Layer 6 of a small transformer language model trained on English Wikipedia (15 layers, counted from 0, width 128). Numbers have three digits each and are written without spaces.
A neuron adds its activation times its output weights to the MLP's output. To switch it off is to set its activation to zero at one token and run the rest of the model.

Output weights of the MLP neurons that the questions are about. A number n stands for (n - 500) times 0.0019.
n8: 274412622709504563490597585463523515509586505561274600359509662361555512280315250309533465638464436527539559518459363497488527673605241696532517497514389502514400733357608423622544334630227279643506591461630444380623462495658441421638663489480531501441308487516626414579579552566445480360482451350548486494478590516440451420349498392231364534570513558514449361410468411573578615343485
n10: 449403554445475525642334541443408479487491492417516323605581524385635641538496402489514663494497352456464532411488553526190470332450543424616536379601511623570392390530691438509533454437320614425575469602819442646494479628313573607590530404631497570474419616406382455514760575539457414486528462421433319579566468620404372458453560412617535592509545451698358515523461480548411241497306
n24: 690331669541307461326488534576527672563269641598486462311762642456501570471626453019406315678485552305505548320447504706547522674441469661385436566382295373512609425596391399695424771327630718400477645490443267363602507316452542394718525494570464433631359561586424471521358411780603560490535482612585389537677443469500621489620329295433566325681485490550674490518419462485594329617631
n27: 637539489358587650545429467615646430655459523357355633536512423588363341461512262308494417375622295683687437553436437495409556548439606521377553340707516662443353478829613496708402500549440459353484575572530358709533821636500535488454735589424455377465381470543310351557379522536440333733441379440506469331241282725493784458468817652447499497361362473520332455499594500421585458491520
n54: 231561397464854405396738831534717650550480379430564443482461258538405444410671508519542583554586667754390587607297378208771458351301571593747474561409655185798403499513417214588249882663474505575619593757453313375412701272520424463594634512694378413554380340533449727586208668509569367532550364633414452485458669547669511392532810198516341546521567484309379483503593332775655637303397
n83: 515509496268782599384604508648397666497535633458394413677688489605479514489462409825247376529492650616534423368444381488460484414404429250412311347512691674641578619496395635265441381275596475521617364409479453396337502561479505443609511622435548540542694531400514634418577737472472441599611478555331510351518540210591591486356611445370671751494428740562460435391397577544251590365381
n94: 568420467607290634445447393539356531503490642556372673477429416550297406467339278575681490560541501312451630494556220328415620499490551555465637379709533395563539380399555459263372339596638275482450474584303361466277552438596494520409637579434455606513490432345566441631469414498607522327552444627413383428349316445532495434582487478372659453599424365345481531514441565521455500571585
n99: 529523328525504330396527391461370561348767220502657494511535320365524301452557605535289463427550727554425676492585611405893355400448644299577413539468613472584717465478582580718362567616555407306556478499474581469622303558573584639393547632548516346386637479466281499812513394466528622401696447414513400823566493630654457336436678494190681496530337481543460414698398322525624453293596
n170: 559566422502819571297400448667540356566612291562408707775536425359415433547586387536463552483368717930474522643605373692465667218653477510553393510741518607519450530585465699339500397532435531550510812436437704275410719652157395428407692397694580440704544504538492442521700550522571450478712482432520488394678387533542612535509545625397420495747543411243312304430609169730524716597674
n237: 433769523249456510444571531260559363601661626468392476332806489316522412575501324471771427144279609348559442464599613555477568567510533594646302433417597416496467338325502464582663510437515617535418457356305656631450586695738449370549455489480559516414420370474350410608502398561589622549508402455345547369546540476346317688549691736489547386525460769202409600459589548515521831414553
n239: 577464387435762421377614587597647537511552542612488466505407576404671580482562568490738146393381769471595344392535432481441854633484496519635620696377411487449256341283415385738582680173567520501532345393256444435495488415514433329611444433322687525576619504576483630428416440355308483796433394616436510605413366419375340526609756703730629663557393476220620309735456550663738370757492
n248: 492585586363617679695501551458566520414366218353554295523364589311513353493930522784693325695576545352535687533657547395455422626612552505606448367521421760350454352428414604652571550392521393590571562567639439389421445497430448551541692380438484206706651699484709530733628179502421570365447507575504541272452369351386502295471474450572374498345508555518600351206475788578371438638417
n250: 425495459572588507375557549477472336293499524496490570390518566580621519408615438413509452760399407671594373565708292250745377678474485527663376503531617546440521345554297620720613540449536543521460530679326401502461424560506567454580586411608579374600598295462778479731312322418679582492586286616468476438437607756706383437473427565333493471500654509489621438753327698584410588605587
n259: 496548375610564524328570501118531468458455608524549244555601540395485591577576365534438585564541602571409525597493633448163522400568404724514636604620399513352617728591576490398570375641305498372726472642607756594591229585476584341358411408433405391494517554411573353448564593269743786380629275497591532319653690561536553405283767284646480453586428517453484446400330586379701318647550
n275: 524421313479660585358365557694390623653433306443462337680548613465499414300271487521470242468402543490498661423517365260606369575372406533471417285418360465718558581405291484405292248683473521565642376375541453608548634578519443448489325381607433569503382572527689566386212257520361399626451389373235308361468548466462464442614652359589390681501621586590324547668328512624504540491424
n311: 372590529396727475645397370532573438542635510593474527419512678364666604562720502556418379401435505365526556565457551507958615577595618580432332454519557790571268512502559352684389501509598365486439475619501549435584348681558507380433414331521522548567547343346478476437461565593337577491449252683468469651434314548430654285387646688330474629724575509332603642420264714358316618625343

Each question names a token from some text and the token that comes next. It shows the activations a of the neurons there, in the order above. A number n stands for (n - 500) times 0.0083.

Then comes g, the gradient of the next token's log-probability with respect to the MLP's output, scaled to length 1. A neuron's effect is roughly proportional to its activation times (output weights . g). A number n stands for (n - 500) times 0.00079.

"en", then "i"
a: 478503529499510503510520493454473501492529514506
g: 395679522371491488370363691660518411353570492379569267589533365359610770336595643424385386632349558320351632354742586504706603388414457586425543547528450458375550538441479419500646642374535447448671594482463400348455554556664511483658433364436489472427539626607446665275270327532500696541587382527589504627411441483651529477478597606407462419471408596485648289552703513408465624572703
Which neuron, switched off, raises the next token's probability most? n239

"at", then "ist"
a: 500501507514508484505501500573489463482531490515
g: 329493459374411441683518544610607594636551435553452495495520452690478533448604350343389449549469807543418663489692621608590495505314539487397540624578500469343482558678508460416446547719710431479499561571718826373620364738300407392549420268503526402398545422346586473632586439700454620583368567475563492654318719566373608412474366506513487603561574338310650461508408575400375521460533
Switching off which neuron hurts the next token most? n311

" ", then "19"
a: 444545500500479565501482492502502520465503516501
g: 571441619500445504335672482632454542410458580232333500493551707317277408318512539695555238559356454528646526551311541398520345413745638523556458574491616645478601607513541704539420463462513421552571521626436717641384479564387473360754511509451499702426684482406513570448528518570449481585443466517438467508460554566377510289517623446547434674539581433569564517294764591257488647235405
Switching off which neuron hurts the next token most? n83

" released", then " as"
a: 491518499503503458514480518502505407488500519524
g: 568464529658598415472531540532495598563618535471560666575481645517364541308651505481373438515540308564315610520295377624481689532541460787441526456568642560705494440628340626566460572506332557729459555454499448680543638429504473476407671550480575576415667622525537383464359481487450579327701623391488557428514627487466590544733508490588707594401289328608236498705438545571181698439375
Switching off which neuron hurts the next token most? n248

" this", then ","
a: 505499538515565499490384533499498483480499503504
g: 332630383398611535770465440586451349512503504439397429597458473442347400868485679351386697362506486611433263600629415476511779692444662455542447464418481538475535599329628393339407471560587497508481375543656457503376462480522378414542542647641319422503412509512546667616373390480632343531409487316550584537514203248363556470431591484372391478475466386640497424602596614314458439597617
Which neuron, switched off, raises the next token's probability most? n24

" of", then " many"
a: 499499494529533492492497500516497607500507496454
g: 663590312542399537379277448494472785452491429386429601421450516583511619358309557487527564480659574558596437545524605513328713522332550372398632466595388497475578396713427697341536465273356463703545613555590691574498412477462607424661451600513368467543507576452513720514519492512352807704582584497422507480650479417698484508671391408696664423520452612581637571541658606355676313513436
Switching off which neuron hurts the next token most? n311

"un", then "ter"
a: 492518493497540503499489497486511467507505491518
g: 568469559256510490448319402549545573582506488539571485360482605627547627507414618352417392538287334413478765421582488493533667634677528518491419369547553684488459656452581485509433427322430378413174464400549490643678584576538319490482224424569345446454507352669307558354585703503308592569622469169414537465531407608600512661406439539555420542451545277659410558393471536695391532518423
Which neuron, switched off, raises the next token's probability most? n54

" again", then " and"
a: 498509455503500471525511529486407501498503498502
g: 439338528380673599545423460208631522709415540911491430454405337560391350662560539258546555583512501474547467430400560644496564730480743460443700351559425489560558833479552535432555540682337390414464475627561574481432419524664562396491611467719366536533808530455479508638558478547432504572516598247618471495464254532432510425450470457447484502534519443535632559504519456529399359565349
Switching off which neuron hurts the next token most? n239

"ud", then "io"
a: 469500500518509501496494496517512484437501386510
g: 597502600605517275477352638548487655635574388346463364583471570561533474388452650609432601399390518406439480473276545608487587527389416589437437390468602521467645438482557401421439556282404400571642598287481324499340578509450187486352579614509503403490370640576440581548564516352560283289745456502698571552542385576400480642648389563514587646225409645531551365423673601332384222558401
Switching off which neuron hurts the next token most? n250

" can", then " be"
a: 513495495506535506502477461694477449511488505493
g: 434413432344548629599590553507438361627591492342805520610585567436388539733440229562593414524610615574617537424458518561646797395517432561628533606349496529446651469301535351495516576623433563635607693513376439529601489662592349580547643492504397647497654642566383403378359433501390587523508345547593745354376631386452458552573604537595628151651414500393409460426320483549487474516675
Switching off which neuron hurts the next token most? n237

"uc", then " B"
a: 500503500505517494506501640498529482501545498494
g: 739521452349649607550493413509431628282504599399665452299401534426369614531428549584598712454511421597460303519441526394415595436537503272425400558442486455517399400427345411372407575521325425639625400617615442468645687450531453798386562247281580367448460507466658402648324622609608234394499445290450373438324559629473388524456484411544619579512569457308605648497424349478499401332487
Which neuron, switched off, raises the next token's probability most? n170

"s", then " F"
a: 468489459510550519390460494506504498511519489490
g: 519235473540329612353519578537450399288493577449544446406481518648560404490561481484403404470501356481537461355391472470384584517622275576306650460453468513575336397501365571447418507590561468575523617474534575558521965502484442480402178492389587666604579466485474473474574521385517399402384326479517426488435813324843519536470357520644352510351552408179378530565538471432407444509486
Which neuron, switched off, raises the next token's probability most? n94

"og", then "g"
a: 503504493485480491502499556501485525453529508468
g: 368786630401637499505495394649520408592417538382299656435611485498365449602398707478297353464458502374565391470489493543512408507537446427400518413393608429503697655591363544385482642524438434544407401283323664312508708534376440594717381336242588684409491211592411557412391499459506407420369435587290552271554383514419476408416484732426387530583560430465553509348493615599338469588520
Which neuron, switched off, raises the next token's probability most? n259

"v", then "y"
a: 501489478508497486503491512509457506508551484500
g: 647451363617351370526426471372624557519553549518416604557426428684515502472728446684119576565331345522495484483449496448414496344423686383380342606460427556464587749541558610552507597574357512472423505664369661724505571422560600489686643556634578603475588359606331315373355527687742442559534521350612601687581595435472531487639433365485493590665430302399461490311583495462368598650503
Switching off which neuron hurts the next token most? n239

" of", then " success"
a: 501516496516524504515467497514489500487483501500
g: 431304300425426318493722679590648537528400665414462586414382607538410598693537365582349649455522520466516578499465560457642546656426523558509491365308514449594425668439394475615519440418482366573692460503501285481205560578283500600653457408483438613483576402382419558555567504439683514443506375448425552669639572666685430696513478688425391807319537498621373398722445359653505594556369
Switching off which neuron hurts the next token most? n54

" also", then " released"
a: 466500478538478458493488501498493543482524497490
g: 402574631552354406475509385680677404433529366345711574414529542316578697482589494511493610263543714477530561501492496525631390589418655574487325599538415580549660584681429342402537572411482371344597538368656467585445546576328242370600634498415551389516420633378411536670487427362311215403452557759504550470389636585618562495216521442276575419403377456606505480426465429449358462644439
Switching off which neuron hurts the next token most? n248

"ans", then " on"
a: 511497490500493509360465510514502499501530477480
g: 587482524343774466501786696598601482561643401530470363565477404499310499476523326475501542459503467454482607450545498403555736457714265345430631429316474827293552475388564357437457446359478532503500584501448535330305267487643518312595581419492591504583537478563549489593405238455511506450526498573581283447549396440432428550460439556321474493476377589664445451537360493592691587858522
Which neuron, switched off, raises the next token's probability most? n94

"ese", then " of"
a: 506529498505506501498522504514496481477504449503
g: 582553493509456572534521416620557398687612318338572546680541562339453265559374615405639515335551361442293462634525688362502377574456414465499386470477645565395508553548579796426395685681341350440536613596495505361572396342488452554542381523656531727549540607408626554671624280510581526648468427544451449517645462471324414399553665329617277408591432470567764606651389354604524509316461
Switching off which neuron hurts the next token most? n99

"m", then "ong"
a: 492516461504500499524508503465517477498538497485
g: 252557644385553623708615380528433432521774452470547615513233487443722456529435339441524449468435410584674267450567454523517402616523579768250549377492421534396404627483704558467689481569621737486544374337440450546549418297566428711509378533447531658552496405534652540543391489565499563488651596588491507345597637422436478407419436548605328575595585408419531444356375511704492582195562
Switching off which neuron hurts the next token most? n24

" final", then "ly"
a: 492482500554493494484488482499498388498737527465
g: 731554473509427581597493645406535503454581566468484451531482608643565595338462320472536332520300411475552502591488364338585715573340501630522516454478521355370663548289622593389483433428492547656409641547443368789410289451509580511494441466519669355559496542252635309545382801290578772572589577617336476467499285464560616539421466445730633543403466301440501502399492422563532668560654
Switching off which neuron hurts the next token most? n259

"y", then "e"
a: 513509505510498562496498499475500507521503500372
g: 479719528471689587385606460523400321474335562228485632538439414461468420440438488488464502608441387448607356304481714506401428312603541623354399460424487710618368340263767540394386688524596398577415599574548652375491582603483566699469412506396447530452383635469596371506449680623556542493559524569650388533625556563484483340623693325537551458637412268506601543291372568516265628655427
Switching off which neuron hurts the next token most? n83

"in", then "ite"
a: 499501496551557499516474521465511468499531498499
g: 458433536534438436479676384331468541479540347486547546530602653608486606514603492284544495378407399408424520727557446394479559577687621520764640536465423349438280559629496809407564612511397561252487401454561616491309126642405634533710413420555668524449473499644559603467603571560353570473599487615292375681497547412491597538529558404648424630514613623468542541378558614432573382609231
Switching off which neuron hurts the next token most? n259

" ", then "20"
a: 486504502502449514503468528473505493476522646490
g: 522560497588273563450669408425426524517425541216495470547526597761733314550469603588412490439482549417661378349449428417402423373759280469514670512480517640391663335603485364589521494557442255470474443532650466627581495537360516604645505387467495369569602843688531729485549648549548521566461352494630532538503470493480598560552628482575632552675248654569326608315572564515361475444397
Switching off which neuron hurts the next token most? n54

"eat", then "uring"
a: 500501481501542438546495527505454427447521515487
g: 398423612507429551414475508532452669352618393374200532617587277576644426669558393341422507617460483570598489431563499551433391433488453539539379428729620403470553546609406486196372468663475385533699531527328472503554533551461422497308610407373450526607435533402388663431606901511495420527589630442551246303551698628325656511626632422430479288516452599522382589600550529596551348442629
Which neuron, switched off, raises the next token's probability most? n83

" also", then " played"
a: 482492603505567500511508502480480531489547501501
g: 346608723628502555437543434367462584432551518453545501516417274469976449363526428744586448653591445452577408400390723437581473548535416546329526572489367664344517632506502444423486518485397518364502553349497551570535569588612650436497513493602679535484369510684600682530376673623572497548494577607677319449498565474525735540587518509505442454682600448489591377647782590682460241638570
Switching off which neuron hurts the next token most? n24

" Re", then "view"
a: 496491532499477518498461511500500526512537506467
g: 261553460559484429584468423419337667537724455347516438620316558388450620404416687573694573516320333505493517466415209382502517354527449519472347377547639597552614445519551445446709685296398524502281702495494726597444564595416460608612410763517391480313696623318518633368463615360611528627488589458533482515384486377429657321383739447466351532566406574595545436453581523399474426574523
Which neuron, switched off, raises the next token's probability most? n24

"d", then "am"
a: 495499496497471509527443498510500489490503497494
g: 294518422660347376375896381578550442504556551595519295509518481431696505548400470199599587514453588529433343559477614490438386514509640359440708562402587450606311554420502511376344383465236579600374361448614512353390287629565451355460460681663429402546436534510571479395760519636389595691466478562484561663555343467592542601450588445453588512630623315441570605434703522575445583400536
Switching off which neuron hurts the next token most? n248

"act", then "ice"
a: 534502559850563411500490501515463487470495475489
g: 703435474554401592549468380509559411364420498331508391423672611569399430704382710642437542424542524560445595554737523420559636374438425560457462382685444527510600705711397534470444444504489363491581538716465529604605611685536769540643618428313579582384621450641489448427361759506456407461550491274470498446471397529622510378311360424695335495459580633675763489580664531457456216461517
Switching off which neuron hurts the next token most? n27

"s", then " music"
a: 482481476526562498388395511482476481516508492483
g: 499495564426592515283510531636454525443451533343605329523340623564505684458649573419314530460420586629363398265563571430427531606575591459755562279511572507530405582718347511503437589594389470485709796738437473648524395402597433697433472470436537592416712617605579555447427276507555554598760507366532504684568330441633611400437445618633510670449671400460519445339508446641574565577695
Which neuron, switched off, raises the next token's probability most? n99

"g", then "u"
a: 466541490525503470508519521499517492325485524508
g: 396432403590405537619507423580588529506377361636474403466427473618621443493459609388665569533421437481611413612466375734493455639491448398469386609338606326437496261651677565562546447511512588503703593502539594835614262688425476125603607543503562588321652533533391437586468464643423497652488521700574559532602437556387472580593628605296244584538438542267710525594470503572440645590516
Which neuron, switched off, raises the next token's probability most? n250

"ill", then " E"
a: 500526308528555487493498493499346512514526518493
g: 485415631560622486410618467761560528359456364447594517498501495426605360429551624459303530524363466504607728526575429246458490447505636578553461446183680357542592433391530616653419448387403385562537535316495454662486530770523556637454436262489649620595654699448546543432411461347495389563396303476434541496411457451491461545589492476377317363334801599609551700483601689620449697422628
Switching off which neuron hurts the next token most? n24

" Or", then "gan"
a: 500522507509511508502500510491513491441500501459
g: 708176609595534472610600482563583593521604309664634452489335421418506392692507509544446503485416496712651579567540677343553493595403359671580301600730674538471531441757345527412534174396500566571373600561516470705406569639566515606512462560386574429674463400431570609446394479401552526507514283439402453657454452344550402603503306331374443447565618391413574424513666453482507379729488
Which neuron, switched off, raises the next token's probability most? n250

"20", then "24"
a: 361580504496509503500511498558474390492510545484
g: 544533528637590863371511508599462477372495689560576432583501529551510299776408482642527459565661859455584483355831466578485609395398421413441447257437600461457326485595404434622480535457419628481309463347604483600577394488467516394442650444472406439630516434396412444418382658620657471533409689538602520426341360492441490498531350692494616509537497591674715539565331530316490608575618
Switching off which neuron hurts the next token most? n8

" his", then " \""
a: 522494516504452483499453511493487502507511531510
g: 523556398432493687475595496458483413446593544372486277554422617406344710349504528538521657592473569545396480462507520635339477347223334454569452538286383513421508279743508441593292442297541359496335544625392468597807501248507327610356404349472602574446488514570441538390381571582420370345610371563497528425489665666418591496613396425525455518305335310509533402397354481467548660508294
Which neuron, switched off, raises the next token's probability most? n54

"16", then " go"
a: 486589490497484528505502503572498374468501499508
g: 347470725457457509354511401174621772442453573458486601403333466420741466551609316541502445423426275430665520455613446482436358413503231555448638396477385579534416408290432342564386421464655636307667399587766387392518356423405570562507631465466564523448466706625527549698444485413520297503506455581519440505522571477495534589538371432624631517477426389722485580563426611492354690708435
Which neuron, switched off, raises the next token's probability most? n248

" team", then "m"
a: 486449515499490511510479499498523425504500398482
g: 553647550411497548537438485742572359481573452463462454517609653499735630339368263500655488709417536542293526750686490493652737467567613357522540527438573552480511561474480631557596384469458743476349697571405438306496679484295536438609619543705530468483496412570401472378418407499355517535537610546520634253576394419490679357259515517254604593405441505488484532394457546717404538403709
Which neuron, switched off, raises the next token's probability most? n248

" as", then " well"
a: 532495452501500509468501479510487488509513586481
g: 387489519524529355313460638575251531569567522473424494435673426642611490537543522504465457555571330470796477370388553547655555440619283372491520801418631458684599638611566423698617474419513636544644645522463712694540462515690577547570364626557658572364379353397516451400471546426347501436390396304422400612468432516363487407427543553629502548524537242104523427522532470659463531379413
Switching off which neuron hurts the next token most? n94

"us", then "c"
a: 500505508508539498528545595455509510501512497462
g: 514647554445545550327269485547298584556400524474527368578576425570606725359461438463602543449323715578570373616557459450575574385533558588402492386421412455480567467328448411455690684359437485528331570594583613488483549408593708414396494477505423303409365422624418582362764381714598747625521475514422561550419466492760602425691317756532608390477547504358465596417663527762629340430535
Switching off which neuron hurts the next token most? n170